Layer 19 of a small transformer language model trained on English Wikipedia (23 layers, counted from 0, width 64).
Take only the direct path to the model's output, skipping the later layers: a vector added to the residual stream pushes a token's score in proportion to its dot product with that token's output vector.

Output vectors of the tokens that the questions are about. A number n stands for (n - 500) times 0.0074.
"ots": 462 575 372 637 386 605 604 455 679 571 394 369 462 356 398 556 625 585 635 525 413 388 583 499 528 331 387 570 461 579 491 695 506 374 443 582 461 668 312 526 364 458 391 510 744 605 452 390 446 382 555 690 535 498 495 592 443 486 497 365 697 411 406 541
"×": 410 502 533 557 489 451 555 485 513 475 393 501 452 202 486 515 598 601 567 459 572 566 507 443 558 405 385 531 858 459 456 770 571 256 528 537 357 693 415 719 522 466 377 536 530 569 431 357 453 388 658 451 424 317 489 344 482 468 530 682 580 609 588 419
"force": 651 644 483 652 495 432 538 667 437 561 400 497 411 512 231 475 496 489 371 642 488 521 431 617 525 610 349 427 554 339 662 573 814 304 627 400 593 459 311 703 656 609 434 165 466 517 432 383 619 403 462 363 493 712 388 523 383 465 569 453 542 601 481 488
"ST": 502 652 669 592 513 432 562 617 491 321 534 517 298 317 462 505 573 471 533 439 450 570 561 531 540 415 536 605 709 612 509 468 784 458 455 569 575 639 317 530 555 487 288 453 661 489 449 350 422 534 486 493 420 399 539 463 424 445 455 413 634 477 318 513
"alk": 544 580 508 754 533 512 636 290 611 532 508 437 300 483 246 589 666 719 287 517 491 565 421 536 510 474 485 583 597 456 486 753 496 357 557 477 401 474 339 552 408 313 464 621 558 524 416 558 649 449 435 456 521 400 502 580 458 599 720 342 432 349 564 423
" 978": 531 471 406 544 597 261 751 374 633 503 298 530 424 324 553 560 518 439 421 395 365 363 478 629 554 307 539 695 550 260 392 550 812 423 642 381 432 593 427 556 542 675 411 395 478 669 468 314 388 526 547 617 571 363 543 451 467 694 642 569 640 483 432 633
"ff": 392 525 540 626 493 517 768 628 524 488 556 450 486 407 219 602 609 553 280 519 388 597 418 593 511 543 482 392 482 442 459 531 527 289 401 545 504 480 463 544 548 478 454 615 531 609 466 400 625 501 510 606 486 434 531 671 354 477 452 440 686 336 541 477
"–": 554 419 642 528 451 507 604 436 568 287 492 491 480 370 407 606 531 472 573 635 673 557 402 447 498 458 502 456 674 527 537 520 629 313 506 478 464 415 535 499 602 526 410 467 620 545 473 463 529 422 341 380 507 436 583 294 547 509 481 577 551 578 519 497
"ild": 684 611 615 646 638 448 660 627 594 575 527 430 519 625 216 684 824 576 416 458 455 584 516 720 539 391 418 645 460 347 550 580 414 263 413 535 366 582 202 459 546 332 435 495 562 506 428 361 431 531 514 339 436 374 605 493 385 481 429 585 604 462 381 471
"oli": 518 463 447 644 485 517 555 409 399 562 537 496 494 526 404 508 626 614 547 602 528 523 564 648 534 475 443 477 614 512 409 670 664 530 666 373 514 698 360 366 554 486 464 387 527 567 466 430 533 383 408 510 630 442 535 426 264 480 507 395 516 378 266 524
"sburg": 603 546 714 543 401 473 527 615 623 354 457 358 552 338 358 610 639 594 344 562 437 500 473 660 522 332 333 658 611 552 635 616 456 217 582 529 387 527 413 519 479 366 654 359 869 564 403 474 365 401 371 584 499 584 562 319 542 368 715 125 601 595 398 635
" chronology": 627 567 526 657 520 548 501 466 393 378 128 644 386 22 454 617 582 728 302 394 523 521 552 658 551 158 406 498 582 301 371 463 567 563 764 348 306 730 589 507 444 471 461 725 507 674 412 467 569 362 406 511 566 298 531 713 132 804 578 731 755 496 383 604
"rix": 646 540 467 599 591 389 707 403 452 622 452 594 511 434 375 469 559 727 520 372 365 392 287 508 526 454 358 615 479 300 598 643 508 206 782 586 571 639 110 740 622 446 449 509 433 443 419 424 378 433 568 526 699 416 586 541 279 547 538 463 653 426 467 641
"issa": 408 437 654 598 562 508 610 677 447 548 521 529 365 279 512 776 562 558 556 552 422 432 487 735 556 442 451 571 566 441 557 734 346 417 535 359 493 687 487 521 425 622 579 281 681 430 445 571 393 199 563 521 584 471 370 349 334 411 552 463 585 398 429 444
"udi": 456 399 652 675 694 426 833 484 430 464 515 347 435 357 448 287 393 549 645 498 516 482 424 607 520 564 461 523 726 542 555 700 424 371 418 514 474 574 577 494 377 455 457 390 747 543 502 499 491 478 526 503 569 456 639 400 316 395 625 500 547 482 285 364
"onso": 633 396 468 699 414 456 738 591 584 719 461 470 442 493 246 665 766 370 469 505 660 497 527 676 548 483 386 385 509 436 440 618 547 348 557 300 385 660 422 633 531 375 441 320 553 578 424 468 363 275 690 591 401 452 560 399 279 557 671 529 536 502 448 455
"rity": 599 674 520 670 558 375 799 523 452 813 441 381 527 526 300 569 510 547 557 635 251 388 268 583 554 302 316 509 515 482 462 637 317 313 648 692 584 616 486 586 513 425 441 539 439 565 492 331 364 420 516 468 520 472 596 472 401 638 402 267 811 505 441 472
" aged": 660 339 556 634 399 407 492 465 594 420 416 480 435 488 210 716 672 513 455 578 500 464 454 631 550 640 442 686 702 436 389 658 539 594 625 398 556 558 456 539 450 479 538 409 414 409 496 414 319 594 429 576 450 550 366 332 352 620 406 517 521 522 544 548
"″": 570 570 421 636 585 451 565 473 391 560 402 463 328 303 276 391 448 580 562 496 547 485 365 598 581 415 559 760 557 473 345 610 872 296 614 544 504 487 283 525 475 586 573 563 375 631 491 353 426 530 547 401 484 368 651 424 540 541 542 485 547 494 548 529
"\n     ": 421 512 501 537 591 324 555 536 620 507 393 450 536 368 523 656 640 415 582 529 502 592 298 436 517 382 392 541 637 453 360 701 717 610 695 533 402 505 373 583 499 546 610 472 600 496 438 420 385 551 452 486 531 482 507 466 284 375 300 570 730 410 307 656
"century": 455 553 336 619 415 92 587 581 491 562 503 478 437 353 357 605 915 899 507 323 551 517 378 528 556 633 304 589 665 512 681 626 550 322 796 403 236 354 257 808 354 608 376 274 649 436 465 460 534 575 245 349 590 388 516 375 524 677 401 363 815 680 355 657
"You": 518 530 592 588 452 478 553 411 441 576 507 361 388 340 423 747 438 390 388 506 511 577 519 541 574 444 593 669 515 563 374 721 761 549 572 496 423 554 649 704 550 443 240 417 360 523 424 475 535 426 394 501 482 493 496 495 279 633 601 396 609 435 434 425
"#": 510 589 586 585 494 444 539 441 594 494 451 573 407 351 529 590 597 499 454 514 587 429 331 477 547 407 505 475 569 597 493 449 743 428 560 398 584 515 368 684 401 540 284 419 385 653 463 388 495 473 592 394 487 412 562 425 330 479 516 652 716 403 543 599
"ér": 653 523 616 617 558 646 654 654 549 420 585 469 414 518 450 518 585 617 411 402 565 430 299 477 519 465 465 408 469 539 501 761 620 379 705 478 372 512 496 515 672 402 515 576 633 418 440 478 410 322 277 397 548 478 366 419 341 487 601 564 590 447 307 479
"isch": 654 573 662 608 612 465 636 668 684 486 513 393 413 568 560 663 604 652 452 407 608 552 516 714 516 391 427 534 511 312 291 568 488 369 429 537 439 497 368 529 585 529 500 304 628 463 433 442 446 543 264 370 628 383 485 536 313 346 564 402 519 534 321 594
"hood": 825 594 557 594 352 399 649 288 609 499 378 272 421 250 439 634 620 709 250 608 446 682 507 675 498 681 403 711 384 496 590 499 456 392 477 385 561 451 403 574 471 483 336 623 455 365 404 425 429 616 523 633 521 510 328 500 362 681 441 236 737 542 510 653
" your": 724 512 426 638 492 581 484 407 431 543 325 416 505 261 510 736 584 592 517 610 412 608 103 672 526 477 483 459 529 452 491 770 591 411 615 655 423 438 627 797 490 445 186 399 613 448 498 466 446 562 520 496 401 599 454 451 425 440 492 473 555 384 510 416
"sea": 465 591 613 621 350 340 468 663 541 715 477 317 374 417 356 591 573 625 348 547 339 637 398 672 546 502 347 491 564 501 606 553 557 341 582 336 382 538 293 518 555 444 522 399 609 434 454 559 623 520 568 577 374 437 404 438 381 498 874 469 595 418 570 583
"OR": 604 478 635 589 599 456 559 588 561 429 545 557 249 488 590 447 610 457 406 403 604 525 387 439 526 341 359 569 694 596 413 558 698 345 655 612 380 546 286 613 553 509 306 504 645 606 460 426 338 425 524 535 479 468 495 426 373 518 781 450 586 417 377 406
" born": 678 442 566 554 408 473 516 364 647 370 413 474 553 351 266 520 645 573 374 518 471 652 588 740 572 689 504 617 778 329 358 622 471 480 768 539 611 415 582 500 482 588 551 455 504 475 476 583 373 485 324 428 366 328 415 466 262 621 405 422 509 544 416 532

Each question shows what one neuron of this layer's MLP adds at an activation of 1. A number n stands for (n - 500) times 0.0011.

n203: 653 602 570 413 411 558 562 570 538 402 507 452 446 473 568 573 596 540 510 566 565 434 310 323 280 643 518 499 594 451 398 487 376 682 522 440 506 583 493 469 307 539 534 547 443 686 484 405 540 466 538 631 435 556 409 556 525 418 542 512 349 349 583 550
Pushed up most: " aged"

n166: 446 316 419 424 435 413 697 408 517 557 458 679 533 481 550 514 361 366 297 482 647 556 462 523 463 443 485 533 506 587 596 464 487 574 626 357 480 530 598 610 544 513 418 540 465 482 607 671 378 474 518 553 635 521 505 442 517 524 348 601 433 429 546 510
Pushed up most: " 978"

n208: 404 471 641 437 618 416 593 563 376 477 569 467 587 641 325 571 457 471 519 518 212 566 615 645 396 540 590 572 456 597 422 546 331 482 600 406 612 494 437 436 513 447 488 409 457 587 499 590 451 389 365 552 422 606 579 625 516 614 506 314 523 566 496 345
Pushed up most: "rity"

n284: 553 528 437 365 465 499 506 515 561 554 521 546 483 494 398 551 333 402 502 578 569 558 608 577 445 498 607 504 593 579 459 607 451 543 552 381 473 521 545 509 485 534 647 396 468 580 438 418 289 413 585 466 504 420 658 428 551 561 450 518 425 452 483 503
Pushed up most: "onso"

n319: 482 440 414 491 472 742 519 346 546 475 728 548 544 540 439 591 506 486 418 532 520 480 436 533 696 509 649 549 455 464 446 534 490 486 373 536 414 236 326 373 411 390 593 564 570 304 387 636 568 414 531 486 451 556 514 478 453 553 407 544 532 572 596 612
Pushed up most: "alk"

n259: 626 577 404 353 550 565 373 610 493 462 642 525 420 553 617 463 638 317 523 474 534 456 635 496 522 403 504 503 339 425 607 365 389 464 402 429 447 524 489 535 415 572 507 548 414 460 541 472 523 604 424 711 504 524 512 486 500 461 539 576 458 687 415 640
Pushed up most: "isch"

n84: 533 336 509 384 594 565 620 578 489 493 611 457 544 625 473 401 436 604 424 589 563 526 367 461 574 535 475 361 438 476 377 488 533 496 489 517 618 579 562 566 335 532 495 546 645 464 554 609 433 590 496 549 354 588 414 464 409 477 448 415 435 555 513 456
Pushed up most: "udi"

n124: 484 438 432 679 516 587 542 616 605 444 642 463 450 480 508 418 442 387 410 524 536 454 479 465 489 351 493 424 586 551 413 453 573 504 357 418 386 634 372 598 532 531 491 513 591 488 478 305 468 659 565 418 673 507 538 530 347 655 461 523 478 583 601 405
Pushed up most: "OR"

n99: 594 519 544 489 510 421 582 445 504 561 594 336 463 612 546 603 486 334 541 398 498 474 611 508 656 423 514 367 539 428 344 455 383 542 421 506 471 454 492 607 609 443 528 420 492 535 566 574 514 592 429 427 451 477 512 585 541 419 354 589 490 579 405 577
Which three tokens does it push up most, strongest first? "isch", "ild", "\n     "

n181: 628 496 350 465 444 536 328 501 479 467 580 494 507 615 694 380 506 561 503 377 519 571 498 547 443 520 394 302 500 459 483 458 492 445 388 515 440 517 470 511 394 501 355 593 407 474 613 606 417 667 487 634 669 430 564 634 514 450 616 458 461 527 613 510
Pushed down most: "issa"

n96: 529 572 523 537 539 466 445 555 589 472 472 568 363 435 448 557 428 555 629 500 427 421 527 463 604 704 496 557 513 517 294 570 378 575 572 722 582 424 413 281 558 491 420 441 457 319 287 439 592 542 500 640 561 525 373 487 468 455 660 354 546 441 583 673
Pushed up most: "hood"

n239: 446 442 450 478 353 608 527 426 429 492 418 477 487 486 526 583 691 435 582 701 343 433 522 487 686 361 477 361 459 363 412 532 536 592 510 523 613 554 418 619 555 437 335 448 583 421 461 604 627 720 516 559 393 496 383 505 423 653 356 436 589 651 556 422
Pushed down most: "udi"

n159: 331 403 700 391 486 548 538 471 450 504 483 304 584 622 411 567 327 510 583 631 564 457 538 534 572 451 491 581 416 469 462 316 661 559 448 778 393 514 646 415 608 409 535 391 555 484 449 457 520 327 650 480 363 565 495 518 441 579 597 500 521 565 508 536
Pushed up most: "You"

n305: 551 389 387 518 480 545 633 563 665 636 487 582 501 451 459 552 508 429 537 330 522 492 468 460 518 570 561 424 334 538 640 349 375 489 428 541 386 462 587 633 429 500 593 522 430 522 523 561 603 518 587 661 536 557 469 399 303 334 417 386 485 516 587 664
Pushed up most: "onso"

n132: 509 323 562 534 396 580 624 455 552 609 483 635 498 445 522 554 456 414 569 597 550 491 630 485 395 532 475 451 600 538 434 329 413 436 471 479 373 496 481 583 516 396 400 308 542 415 531 426 441 512 613 417 607 577 639 517 465 369 525 620 495 615 580 514
Pushed up most: "onso"

n113: 453 449 396 520 442 554 493 554 577 462 526 577 350 461 500 589 282 483 509 463 439 634 496 497 608 454 402 433 524 528 621 509 514 428 609 706 310 555 562 452 537 592 552 381 714 562 426 576 446 466 520 508 453 522 396 409 491 392 520 504 461 555 488 582
Pushed down most: "hood"

n46: 543 351 507 520 604 501 515 477 495 485 611 622 395 673 498 453 629 510 563 696 439 493 520 577 373 686 472 575 632 429 392 444 479 529 508 472 417 304 415 414 430 463 490 457 431 458 440 412 540 653 420 569 511 566 378 395 488 488 574 559 406 473 626 571
Pushed up most: " aged"

n192: 552 648 525 573 431 522 525 474 352 543 646 558 526 574 536 404 456 509 497 483 637 372 469 357 529 602 449 594 365 524 606 436 481 419 422 433 551 714 680 546 460 501 563 412 365 571 552 494 559 422 494 471 397 502 521 597 599 529 362 413 284 352 550 455
Pushed down most: "\n     "

n122: 685 642 561 403 494 344 527 526 568 471 357 355 443 555 539 667 588 536 402 544 431 525 499 425 572 420 651 394 410 507 529 453 531 653 460 410 593 610 445 530 509 481 388 673 515 614 520 561 483 543 461 410 513 372 339 472 658 581 388 436 495 556 462 371
Pushed down most: "udi"

n104: 544 523 494 577 564 511 508 412 463 541 491 553 465 452 496 626 524 550 422 491 530 480 443 382 506 474 488 465 489 458 467 600 529 534 489 391 536 579 478 400 488 530 600 449 516 462 437 577 523 615 530 488 577 434 439 515 458 520 434 482 564 401 574 470
Which two tokens does it push up most, strongest first? " chronology", "alk"

n188: 570 569 532 240 498 345 495 349 474 404 405 609 415 513 492 680 423 479 693 500 547 548 517 558 559 237 517 435 498 619 502 407 506 617 422 452 397 575 448 448 598 467 412 438 610 371 683 588 464 429 450 596 415 540 518 618 533 545 504 434 512 601 526 617
Pushed down most: "ff"

n154: 534 486 518 490 697 548 491 407 530 531 565 584 472 384 462 581 422 517 512 286 461 476 528 496 473 517 593 465 536 485 537 458 509 560 474 316 633 455 288 373 433 446 475 477 415 686 624 686 490 526 516 490 464 515 568 509 501 536 460 374 477 572 547 481
Pushed down most: " your"

n35: 537 403 498 398 541 509 552 484 470 522 549 503 585 479 472 469 604 484 388 474 453 467 464 464 579 540 520 521 478 461 401 527 451 445 408 581 440 402 456 450 349 449 531 701 411 510 496 599 549 538 527 502 531 589 509 741 491 510 441 388 524 342 694 598
Pushed up most: "ff"

n274: 385 463 419 505 546 510 421 597 523 371 478 735 493 481 509 526 540 463 436 478 445 564 510 512 463 436 571 552 457 487 538 498 364 382 660 448 322 508 565 620 480 578 602 494 445 477 534 556 359 499 390 564 528 569 670 523 435 563 473 532 371 358 621 558
Pushed down most: "hood"

n11: 496 563 401 438 441 529 519 574 538 556 420 523 551 655 601 582 466 371 465 441 391 408 490 373 594 406 463 502 430 531 609 433 397 537 395 365 543 518 512 493 446 521 527 575 400 517 697 628 569 499 379 450 642 538 490 585 440 671 507 409 497 471 511 453
Pushed up most: "rity"

n77: 465 333 545 411 591 665 480 523 570 474 359 547 379 474 555 602 437 392 511 561 390 567 545 623 477 493 536 630 407 509 599 463 464 480 543 539 505 353 551 514 513 581 618 425 380 621 468 685 535 312 575 381 478 613 567 413 445 469 475 586 403 588 453 455
Pushed up most: "issa"

n53: 501 501 501 498 499 500 500 500 499 501 499 500 499 500 501 501 502 498 499 502 501 501 500 501 500 501 501 501 499 500 499 500 500 500 499 501 500 500 500 501 500 502 501 500 500 500 502 500 502 501 497 500 499 501 502 499 500 499 503 501 498 501 498 500
Pushed down most: "rix"

n187: 591 379 560 513 438 314 568 560 561 524 469 555 503 512 363 500 549 443 461 604 492 333 413 526 384 531 537 391 570 563 501 466 624 495 537 512 438 485 590 529 492 489 464 646 564 425 410 595 363 514 394 371 662 533 592 485 530 491 474 582 341 486 515 662
Pushed up most: "–"

n212: 384 528 378 596 417 577 442 470 374 439 510 490 449 495 518 485 484 524 499 667 507 407 418 632 389 511 411 620 667 418 464 565 563 466 536 573 448 348 559 498 419 516 511 349 524 576 487 385 568 483 530 441 477 494 558 423 563 544 577 680 439 378 596 793
Pushed down most: "hood"

n92: 599 426 519 486 341 575 544 485 428 547 614 402 521 495 511 453 711 618 383 543 499 544 393 527 470 477 544 446 596 479 539 326 532 609 512 580 476 488 502 502 401 441 516 394 520 397 495 592 396 558 403 450 556 525 388 457 584 511 416 549 530 521 638 592
Pushed up most: "century"

n2: 545 519 500 478 489 495 448 494 525 521 520 669 579 589 569 356 464 543 391 494 607 460 508 673 497 561 541 511 386 493 399 397 472 522 514 496 366 409 547 406 534 463 516 544 581 528 659 522 372 538 526 549 576 399 528 466 458 523 502 452 383 584 383 416
Pushed down most: "×"

n56: 562 470 510 345 388 525 453 539 549 537 566 520 700 521 471 601 494 606 498 528 468 414 446 419 553 369 514 615 428 553 612 490 525 547 608 475 468 563 486 339 457 367 528 490 466 456 625 490 619 417 576 562 567 505 338 573 426 499 336 430 504 562 502 478
Pushed down most: "udi"

n103: 476 520 570 305 523 566 526 528 613 673 481 375 359 493 428 440 391 607 354 321 417 364 478 541 464 542 537 640 497 450 446 488 550 419 567 541 558 368 516 369 529 552 626 468 595 524 298 558 504 547 571 508 629 524 447 445 572 589 774 430 483 307 632 611
Pushed up most: "sea"

n158: 425 542 695 579 526 501 492 556 515 521 463 590 522 407 472 406 518 491 574 491 434 478 544 541 435 511 626 516 431 511 569 504 525 645 524 577 611 499 478 481 456 405 610 446 304 581 380 492 503 461 525 598 309 482 510 382 498 497 438 427 480 448 482 515
Pushed down most: "century"

n205: 472 465 454 420 558 465 347 567 409 391 560 673 479 556 505 566 508 279 534 484 464 499 459 532 392 481 543 479 459 542 589 349 583 515 474 368 512 552 548 530 456 531 454 540 395 529 549 510 461 627 509 578 603 545 553 445 371 682 480 698 451 356 647 535
Pushed down most: "sburg"

n312: 630 404 524 398 568 499 443 638 537 385 321 517 618 476 543 546 432 501 435 504 594 616 661 321 345 362 760 453 407 448 418 459 551 493 553 316 547 728 583 548 389 498 636 540 441 493 562 420 341 559 439 727 647 506 360 487 502 519 548 475 373 501 444 403
Which two tokens does it push up most, strongest first? " chronology", " 978"

n200: 370 590 502 508 540 558 389 459 412 514 489 374 608 413 595 512 512 384 464 595 585 558 509 329 497 414 479 569 556 407 335 776 672 399 482 472 467 414 451 384 655 585 507 510 502 541 429 450 556 552 563 472 427 541 449 520 490 626 404 613 512 544 456 618
Pushed up most: "\n     "

n191: 414 471 491 404 598 538 437 500 500 487 518 602 465 561 606 486 473 397 361 317 511 562 620 478 626 511 471 448 642 561 350 501 420 445 438 488 303 442 603 548 418 539 453 546 529 369 505 420 652 548 508 515 499 506 505 530 471 484 537 662 472 591 594 568
Pushed up most: "×"

n83: 398 478 523 580 386 556 451 632 399 526 528 447 589 529 421 391 383 488 484 486 609 547 511 522 421 445 606 550 455 491 483 368 439 417 612 597 476 358 430 510 424 517 478 591 438 522 557 533 421 496 684 489 436 457 521 510 676 650 436 562 544 316 555 654
Which two tokens does it push up most, strongest first? "″", "ff"

n314: 522 424 454 416 556 640 541 463 306 632 560 468 590 610 517 439 464 630 523 606 472 464 519 532 435 461 489 461 553 498 610 504 570 378 494 492 492 665 425 390 480 392 306 591 549 436 550 514 718 411 484 484 598 449 592 467 455 490 420 494 383 484 536 454
Pushed up most: "oli"